Layer 7 of a small transformer language model trained on English Wikipedia (12 layers, counted from 0, width 128).
A neuron's activation on a vector x is GELU(weights . x + bias), where the dot is the dot product.

Input weights of the MLP neurons that the questions are about. A number n stands for (n - 500) times 0.0018.
n3 (bias -0.049): 743,422,728,310,586,546,652,613,391,306,617,532,516,613,480,343,527,466,253,492,550,459,325,348,397,608,291,805,492,625,444,348,568,200,549,526,435,484,435,563,529,304,385,622,449,679,579,546,441,353,265,613,424,734,537,572,745,453,487,818,362,490,575,313,339,631,539,612,532,461,415,735,763,547,632,462,565,607,420,511,355,303,664,450,287,504,463,657,620,460,375,476,341,465,516,478,290,349,686,619,187,531,307,276,341,781,603,574,321,500,550,752,464,730,383,534,500,527,504,584,384,565,519,554,521,453,585,587
n8 (bias -0.025): 589,504,437,500,627,578,553,545,616,373,666,597,298,600,220,525,546,489,453,440,722,531,610,507,503,334,577,507,486,485,544,466,731,455,557,571,355,444,537,516,670,483,649,326,642,779,682,461,451,399,353,492,376,303,503,452,657,671,684,641,552,504,428,402,569,431,704,543,517,493,522,663,617,298,653,655,462,420,496,573,387,231,311,662,534,478,415,536,519,677,413,598,497,295,591,629,540,543,558,648,343,413,334,622,616,543,619,448,409,551,500,542,434,602,409,478,688,339,662,706,500,451,396,547,465,496,417,411
n34 (bias -0.025): 315,440,426,504,755,460,315,513,452,628,661,398,621,336,493,378,735,592,606,474,389,395,326,486,475,218,714,447,538,633,669,383,395,435,400,453,512,864,731,634,540,547,479,512,636,313,517,504,518,558,673,737,373,472,465,483,425,455,560,254,409,483,313,722,572,450,455,377,775,517,799,535,594,729,744,344,409,570,538,273,123,486,709,755,225,477,614,407,416,575,673,504,718,618,684,480,451,630,548,286,533,161,388,463,359,738,438,339,583,193,518,474,461,302,487,368,345,520,692,500,407,530,542,616,597,249,470,449
n91 (bias -0.041): 555,519,743,676,595,441,488,473,383,424,556,687,530,684,626,392,589,377,572,881,581,437,384,220,439,713,655,436,478,410,401,689,618,471,167,529,536,609,543,309,573,212,722,353,528,523,340,527,527,597,500,320,622,715,545,509,401,355,344,577,181,477,352,511,519,580,233,742,504,232,444,505,510,604,547,445,723,443,456,708,480,337,394,246,534,424,623,756,313,442,548,804,531,554,370,794,579,542,815,279,308,664,669,428,355,593,518,426,729,621,625,250,611,661,470,439,605,348,617,245,591,307,431,573,669,778,437,548
n125 (bias -0.060): 291,730,492,430,885,667,442,322,484,598,639,646,354,402,484,419,703,690,517,583,543,367,430,432,504,363,877,500,656,535,625,300,341,417,286,509,402,500,596,296,446,496,564,600,564,651,330,575,481,658,203,587,453,378,402,548,449,654,755,445,287,518,597,396,671,223,514,516,646,401,500,687,482,543,661,395,329,570,406,425,400,387,331,774,585,496,305,763,371,602,466,686,357,611,512,462,251,487,628,500,603,713,585,686,364,399,532,342,484,573,591,658,447,598,520,624,279,573,607,469,421,545,610,572,400,328,419,758
n182 (bias -0.032): 466,590,448,558,561,537,504,297,500,692,442,409,856,385,516,500,309,644,459,220,576,666,749,663,708,844,584,606,697,466,352,500,479,229,592,353,625,569,449,489,504,611,398,375,626,632,481,652,460,471,568,554,471,329,484,615,477,362,135,323,415,464,409,541,680,211,521,393,488,543,261,733,444,445,405,496,616,348,478,661,393,575,587,363,619,458,516,508,563,404,500,379,460,452,535,526,338,579,540,330,619,601,711,531,396,388,773,770,472,306,401,577,532,483,585,597,443,633,605,627,336,593,550,588,471,656,552,805
n235 (bias -0.036): 306,564,476,443,727,659,422,440,411,550,492,493,315,351,487,680,451,411,500,504,530,497,209,379,606,598,450,772,579,449,770,465,538,397,439,612,468,395,474,456,565,449,823,402,684,475,388,504,431,631,416,518,312,496,216,528,385,500,352,468,645,607,459,752,408,605,455,660,460,295,584,606,522,711,454,462,448,390,346,388,317,332,496,351,522,267,585,574,455,383,687,589,440,561,427,530,322,632,549,391,381,485,540,523,240,587,624,684,741,509,487,667,754,452,550,454,622,364,544,482,598,753,680,562,252,542,436,902
n274 (bias -0.051): 364,779,455,618,471,592,245,532,588,472,204,443,619,687,424,509,563,725,586,761,465,557,426,790,388,443,436,566,460,678,677,496,491,566,415,456,282,595,517,352,346,439,428,350,496,424,555,563,571,480,651,500,376,395,390,221,363,586,717,253,332,631,711,416,539,680,645,488,508,571,363,475,407,604,428,702,312,491,320,339,623,518,314,382,357,357,450,755,549,682,497,563,701,335,492,610,369,466,550,640,532,437,561,764,606,386,630,613,558,376,662,708,302,585,461,543,262,581,558,522,442,689,677,589,488,332,610,285
n375 (bias -0.028): 504,483,260,688,711,576,580,340,596,630,492,486,401,700,509,287,652,637,377,532,526,390,511,537,404,413,624,540,770,712,649,447,665,559,650,449,388,464,441,536,767,446,427,404,480,730,477,804,415,467,479,447,189,487,296,279,695,418,442,443,496,670,641,443,402,492,402,243,737,568,652,468,462,496,517,541,445,383,457,418,237,569,396,387,221,454,381,584,565,670,647,432,240,560,492,464,561,350,360,409,461,239,457,396,359,602,565,525,650,575,416,620,457,432,447,504,424,463,599,423,528,189,444,558,644,479,676,424
n385 (bias -0.045): 726,638,617,343,675,434,512,255,240,677,267,477,471,483,434,495,423,665,507,272,455,514,252,387,555,204,318,790,360,518,482,446,418,449,543,147,473,434,274,253,500,620,631,313,685,345,408,478,472,432,309,432,491,449,435,534,562,509,312,523,504,547,647,548,346,152,634,221,406,496,437,738,547,377,553,668,496,401,187,360,153,543,462,531,770,285,715,650,484,491,475,605,500,538,734,536,500,549,389,640,519,371,573,619,604,451,545,572,548,466,411,500,633,279,575,523,244,643,661,405,522,565,600,592,170,209,634,722
n412 (bias -0.038): 425,811,658,508,691,496,461,465,424,450,604,443,728,338,581,285,577,505,522,557,587,531,588,482,277,236,596,469,710,472,541,412,578,622,414,265,426,694,668,607,416,660,530,636,628,661,555,571,570,542,523,407,204,523,474,561,391,573,796,665,526,598,464,589,527,623,655,595,621,428,464,536,599,694,715,255,465,565,270,473,329,490,569,815,380,606,261,656,520,642,496,665,671,557,627,754,179,541,807,531,471,740,396,670,202,319,555,420,513,780,769,487,712,191,471,404,451,430,425,557,442,671,672,525,744,440,709,393
n425 (bias -0.052): 507,755,496,654,596,367,619,648,569,388,561,575,489,658,475,327,387,375,586,524,421,528,523,275,508,322,409,464,620,433,595,640,736,382,440,589,556,556,492,536,524,539,466,593,438,629,466,536,555,533,388,531,237,529,834,278,575,335,379,418,318,696,569,507,426,677,697,485,566,386,414,732,483,512,649,504,531,708,414,407,408,457,174,439,293,604,636,874,639,385,503,645,500,307,454,464,329,330,614,675,344,785,274,343,631,610,519,544,437,677,584,452,558,526,344,545,259,403,429,483,584,468,598,583,556,281,633,382
n435 (bias -0.035): 595,379,325,634,588,536,636,361,711,520,680,640,559,267,598,386,553,348,555,646,562,455,575,559,534,758,642,566,783,417,302,655,477,173,653,627,546,606,253,725,411,672,712,582,759,791,703,549,437,373,270,466,587,332,321,388,521,555,385,461,338,631,280,738,660,309,538,488,690,471,650,260,444,643,561,355,735,460,481,408,398,582,509,487,414,555,394,473,520,335,674,728,377,724,551,480,428,608,622,438,236,521,604,181,533,775,465,610,570,441,296,544,755,362,433,559,509,673,518,677,322,351,454,574,518,647,622,500
n439 (bias -0.022): 411,483,594,516,517,554,246,690,529,625,576,578,496,538,624,581,604,655,280,327,368,640,465,394,376,467,295,512,500,715,328,324,333,339,420,382,674,496,305,459,475,472,599,274,644,341,252,504,504,313,530,527,462,352,524,625,613,491,349,518,741,432,529,653,602,360,496,314,496,618,717,500,482,208,579,705,663,453,339,489,336,522,620,588,513,297,545,384,504,786,442,413,500,300,508,331,314,777,509,615,303,579,193,430,575,846,606,490,508,258,376,459,395,278,343,692,762,569,611,522,629,492,582,592,459,449,402,417
n466 (bias -0.019): 452,473,470,399,359,612,481,400,480,428,618,544,614,428,388,676,257,580,475,466,215,565,411,360,707,285,279,513,529,491,620,585,722,374,500,441,818,611,567,378,166,758,726,460,425,374,598,440,472,561,584,340,293,617,395,479,508,513,522,523,229,570,578,496,571,632,558,332,596,280,478,972,637,758,752,548,479,515,329,419,556,407,554,513,468,491,624,698,875,778,532,753,508,362,496,582,382,678,495,543,588,728,588,496,314,609,383,563,661,344,344,624,421,257,516,513,612,540,589,509,521,513,484,554,483,323,694,563
n483 (bias -0.049): 659,652,553,641,521,588,154,549,588,658,619,468,227,452,651,380,500,725,486,463,527,605,390,496,484,519,685,446,556,504,491,445,483,482,558,540,351,521,766,392,508,601,440,200,679,513,369,558,565,629,586,431,500,417,496,411,285,491,405,271,533,680,589,650,795,449,592,539,601,646,662,400,416,379,486,795,480,223,73,504,258,170,258,614,616,561,479,529,564,717,592,595,508,487,405,477,407,732,605,426,477,445,585,547,500,432,341,435,665,592,342,579,727,411,567,410,371,318,537,590,312,553,665,610,504,534,414,684
n499 (bias -0.033): 477,273,329,542,680,391,620,210,600,392,406,541,802,479,487,297,535,479,567,468,632,472,534,438,302,353,554,540,706,684,371,409,496,369,340,224,486,404,281,475,416,660,515,574,347,553,634,536,415,476,142,438,215,631,500,406,572,376,270,514,329,654,838,443,690,793,538,264,594,336,500,444,666,417,528,613,563,491,344,490,447,430,543,524,496,651,620,528,452,474,523,512,301,401,489,401,525,341,579,356,635,588,555,425,355,717,628,534,444,664,555,215,371,276,553,396,399,552,404,405,492,393,564,564,528,280,634,525
n511 (bias -0.022): 700,451,431,724,741,636,614,405,627,662,301,365,500,479,614,610,206,805,191,333,713,617,456,433,626,367,375,481,639,578,577,443,539,485,695,662,691,514,490,363,542,414,384,431,548,476,673,664,446,279,360,260,672,339,198,518,680,261,485,323,647,623,764,644,519,629,678,291,391,734,381,528,460,534,504,735,381,316,384,356,520,434,568,321,610,485,365,734,678,421,752,464,665,410,557,585,481,514,311,468,369,615,291,739,439,685,703,815,661,644,413,542,600,650,469,404,818,414,454,380,542,744,654,594,626,360,514,456

Each question shows a token from some text and the vector x that enters the MLP there. A number n stands for (n - 500) times 0.022.

" the": 507,507,488,507,492,502,515,497,502,490,493,506,512,484,506,503,502,516,467,484,484,459,501,484,503,508,507,506,487,472,516,495,511,497,503,495,519,519,497,514,516,514,514,472,524,514,510,511,602,492,501,497,513,506,478,490,499,496,491,489,515,556,497,468,514,489,479,496,485,490,506,532,513,507,514,501,500,506,514,538,518,507,525,480,492,496,493,476,497,527,498,506,477,518,515,492,503,530,475,490,477,494,498,493,537,506,543,533,484,487,491,486,500,509,484,486,518,515,515,508,502,498,431,35,496,503,486,513
The three highest activations, in order: n8, n182, n435

"ing": 490,476,493,461,509,484,528,524,491,516,529,511,498,482,478,501,484,492,487,493,498,444,505,517,529,489,491,492,517,433,522,491,519,518,524,468,493,536,532,487,508,511,511,487,521,501,532,457,638,520,487,514,489,516,514,480,495,472,500,516,509,546,463,459,489,495,461,499,488,502,489,505,480,509,533,476,473,509,497,522,521,486,523,479,490,485,481,504,542,496,512,507,499,509,507,510,485,476,470,501,487,516,521,479,526,489,526,535,458,515,506,527,509,499,511,499,515,467,478,497,511,536,459,67,485,503,533,497
Which of these neurons fires most? n412

"ical": 517,454,486,482,488,490,519,519,517,489,510,517,509,474,492,503,492,496,482,498,491,413,525,485,524,484,472,511,473,434,512,515,489,524,489,511,515,500,479,504,490,515,491,487,499,521,529,422,629,511,485,496,526,491,485,497,528,505,483,538,448,544,446,465,511,490,440,505,490,491,508,498,506,524,516,478,517,547,494,537,513,493,538,485,524,497,498,531,498,480,492,522,499,534,486,500,513,512,475,469,496,491,496,464,540,511,517,506,461,514,514,485,537,537,494,491,532,487,506,468,493,498,434,86,492,514,495,508
The three highest activations, in order: n91, n435, n3

"p": 479,475,527,436,487,494,493,483,494,506,501,511,483,459,459,508,506,513,472,465,502,428,512,487,506,504,500,503,519,487,512,501,485,550,472,468,466,509,504,496,527,506,509,461,510,495,507,450,646,545,480,513,487,486,498,513,508,505,475,509,483,570,522,434,522,471,462,485,471,510,504,472,460,512,510,488,461,546,505,504,494,500,536,505,499,510,509,498,493,513,498,470,475,501,493,477,496,514,428,495,538,488,480,520,542,497,562,533,476,521,529,461,495,514,510,510,491,484,499,491,509,515,465,95,502,504,532,522
Which two neurons fire most, strongest first? n385, n125

"ember": 477,494,495,480,498,480,494,493,494,487,502,493,481,439,524,521,484,491,492,484,481,406,504,530,508,476,447,526,481,460,502,484,504,504,498,492,480,508,525,536,504,528,528,497,543,505,516,479,627,540,521,498,491,524,511,501,491,494,520,500,499,578,463,483,477,506,468,520,513,486,501,493,505,503,505,490,505,505,511,488,521,506,542,472,507,466,504,489,524,517,499,505,519,550,490,502,532,508,462,490,481,503,510,514,538,497,534,522,486,465,537,513,526,477,502,502,523,503,493,509,492,512,449,82,485,543,528,441
Which of these neurons fires most? n412

"ro": 524,467,492,537,480,536,530,476,514,517,502,455,489,482,506,512,512,500,459,493,494,442,509,498,523,508,507,512,492,508,488,474,498,504,531,493,458,439,540,504,503,519,502,468,487,491,489,460,614,548,478,495,474,474,502,495,466,506,542,516,503,566,496,456,492,473,444,525,503,505,513,494,499,480,498,524,489,485,490,529,474,493,482,503,529,502,485,497,510,508,461,508,469,481,464,520,528,508,463,483,520,478,499,501,519,487,547,531,517,526,506,513,493,506,491,514,536,472,495,513,521,482,477,74,500,480,461,491
Which of these neurons fires most? n8

"7": 499,496,511,476,473,480,488,492,520,506,524,477,510,463,521,512,483,508,469,497,480,464,514,497,517,499,512,495,475,498,499,493,495,506,518,497,487,514,506,527,504,495,419,470,484,499,492,534,584,504,529,491,528,514,509,510,483,495,493,497,503,549,508,492,511,498,480,493,498,518,497,503,484,512,500,475,523,502,489,517,503,526,500,512,525,508,521,494,485,496,482,463,484,496,525,465,498,507,509,512,518,510,515,476,526,500,513,516,488,499,505,494,523,513,511,520,470,505,507,499,529,525,495,35,478,512,500,500
Which of these neurons fires most? n182

"and": 493,493,507,471,495,477,483,512,495,509,542,513,522,476,464,508,474,520,475,458,510,446,533,492,483,498,519,512,460,467,481,502,494,539,468,518,487,480,485,487,517,524,501,472,470,505,477,433,596,536,505,530,475,522,529,509,510,503,492,491,496,554,444,462,528,487,466,507,494,480,512,522,510,487,526,507,501,510,497,517,510,536,527,479,471,482,524,491,527,507,483,497,472,493,522,523,506,486,469,499,530,494,492,499,530,508,548,567,465,485,518,502,478,509,502,521,497,513,495,500,512,496,497,70,458,514,540,514
Which of these neurons fires most? n182

"ive": 491,472,496,477,504,495,528,512,525,472,519,497,488,485,507,494,477,512,484,518,501,444,518,481,525,497,459,500,481,426,510,528,517,516,476,494,507,511,481,525,485,511,485,490,478,513,534,445,598,520,495,499,529,516,486,491,504,503,512,502,468,541,452,470,510,482,454,510,463,479,526,496,516,525,517,455,531,541,482,527,514,500,510,502,507,499,496,515,509,496,479,529,491,540,486,513,506,504,492,474,492,477,505,479,521,502,531,499,462,499,501,492,504,528,504,480,515,514,485,477,510,510,460,61,487,545,517,493
Which two neurons fire most, strongest first? n91, n435

"ore": 480,471,522,473,528,467,499,491,516,511,526,505,499,446,497,467,495,491,460,497,514,445,504,454,530,486,505,510,505,429,507,516,494,483,482,463,508,490,516,526,470,525,489,486,519,540,522,462,567,525,501,528,521,514,467,506,481,508,458,480,486,553,430,522,492,484,478,491,489,503,509,494,536,527,535,461,520,500,493,511,511,526,482,494,513,540,515,475,508,512,488,509,490,536,456,504,521,488,471,500,517,514,494,467,527,532,551,510,530,501,512,492,498,516,490,483,505,471,505,516,501,500,459,68,486,535,507,498
The most active neuron and its activation: n435, at about 3.2

"le": 485,489,501,533,490,489,475,496,516,529,506,512,470,470,481,507,522,538,474,495,517,401,462,481,501,500,506,520,514,430,510,509,480,507,477,510,516,492,533,511,501,517,499,495,471,543,506,473,604,509,505,512,464,509,498,523,486,514,496,516,505,546,498,523,512,462,486,490,497,514,525,503,477,509,543,478,495,534,499,489,513,508,518,499,507,489,511,492,484,521,504,486,500,520,463,496,510,529,478,486,569,476,505,515,499,504,542,542,498,507,508,451,478,487,502,500,537,530,492,471,524,500,480,68,485,506,495,516
The most active neuron and its activation: n125, at about 0.37

"l": 504,481,490,463,507,495,497,484,506,496,554,515,444,477,459,485,480,506,495,532,494,447,508,489,484,467,504,511,473,484,515,507,506,527,513,482,493,526,515,518,510,514,504,475,491,537,513,430,598,499,481,474,494,483,467,503,480,527,514,533,465,549,491,451,528,488,459,495,525,527,507,499,479,525,502,475,504,519,523,508,523,513,470,531,476,510,509,496,532,520,503,516,479,521,534,501,511,506,480,499,519,512,509,501,537,493,509,490,508,520,494,514,530,532,491,502,495,500,486,502,518,509,475,61,462,523,489,498
Which two neurons fire most, strongest first? n8, n125

"er": 494,487,501,500,525,484,488,467,513,517,492,491,498,451,503,488,515,518,481,504,484,405,488,488,511,495,535,508,506,442,499,479,486,507,496,487,501,499,500,476,499,544,491,482,516,525,488,438,636,510,545,507,464,489,487,483,491,495,464,514,531,576,477,479,498,475,474,507,484,514,509,498,502,520,500,493,471,516,494,487,501,526,519,479,495,495,502,487,494,505,505,471,509,527,515,493,502,474,455,523,538,523,508,502,546,480,544,530,515,492,522,466,487,495,516,492,507,523,504,491,502,491,495,74,491,486,517,498
Which of these neurons fires most? n385

"t": 477,495,467,450,524,497,482,541,509,500,512,512,495,436,484,543,504,518,459,492,474,441,497,501,493,474,519,473,493,464,501,529,478,474,482,503,484,492,498,523,492,464,490,456,505,489,513,422,574,520,523,507,497,503,495,497,485,510,500,492,516,559,484,495,502,472,458,478,493,526,517,520,462,511,521,491,488,473,497,501,479,477,520,528,521,497,498,482,467,496,478,516,508,484,519,486,523,523,456,490,506,499,466,477,536,482,513,538,487,458,487,515,497,492,506,517,510,511,493,524,512,496,475,64,465,533,496,504
Which two neurons fire most, strongest first? n439, n34

"ul": 498,467,482,531,478,498,538,481,490,514,558,499,454,455,511,505,527,484,461,519,516,428,526,486,524,485,530,493,494,486,505,481,501,501,515,539,509,505,504,495,534,525,502,486,515,528,473,415,592,552,540,514,517,479,501,501,512,508,455,513,493,552,492,427,518,479,489,505,519,474,522,494,488,489,469,487,487,485,514,501,593,470,486,527,492,501,510,516,486,526,513,490,493,526,501,497,475,501,426,483,514,509,560,503,529,511,511,512,525,494,500,517,514,549,511,476,469,470,481,497,523,501,466,94,488,531,479,480
The most active neuron and its activation: n125, at about 0.17

"Z": 501,486,477,482,482,509,492,505,496,481,543,447,516,469,525,475,529,498,457,472,481,445,535,485,500,458,502,504,470,506,490,465,517,495,478,499,479,477,513,500,510,491,462,503,474,495,499,472,589,513,488,499,504,489,505,493,510,502,517,510,516,559,511,490,487,502,479,492,500,496,501,506,512,493,513,488,512,539,504,523,504,484,516,521,485,498,543,480,489,498,483,507,484,477,509,478,485,512,527,486,500,479,484,479,534,503,548,515,493,509,528,473,491,515,474,496,503,522,487,500,498,488,505,47,489,476,486,483
The most active neuron and its activation: n3, at about 1.1

"el": 502,482,501,509,500,502,519,478,490,496,515,528,500,465,476,510,505,521,467,493,496,419,487,490,535,510,513,517,443,462,509,491,516,540,511,506,468,486,510,485,489,540,498,488,467,496,537,466,609,521,493,527,471,503,510,489,498,498,490,517,480,607,502,481,487,489,464,507,501,504,491,506,504,508,508,467,480,551,506,540,493,515,483,501,543,502,500,522,529,483,486,491,491,513,499,505,514,489,485,520,534,475,511,492,514,464,538,509,512,520,533,494,499,501,525,510,475,505,513,445,515,488,464,74,478,469,507,497
Which of these neurons fires most? n385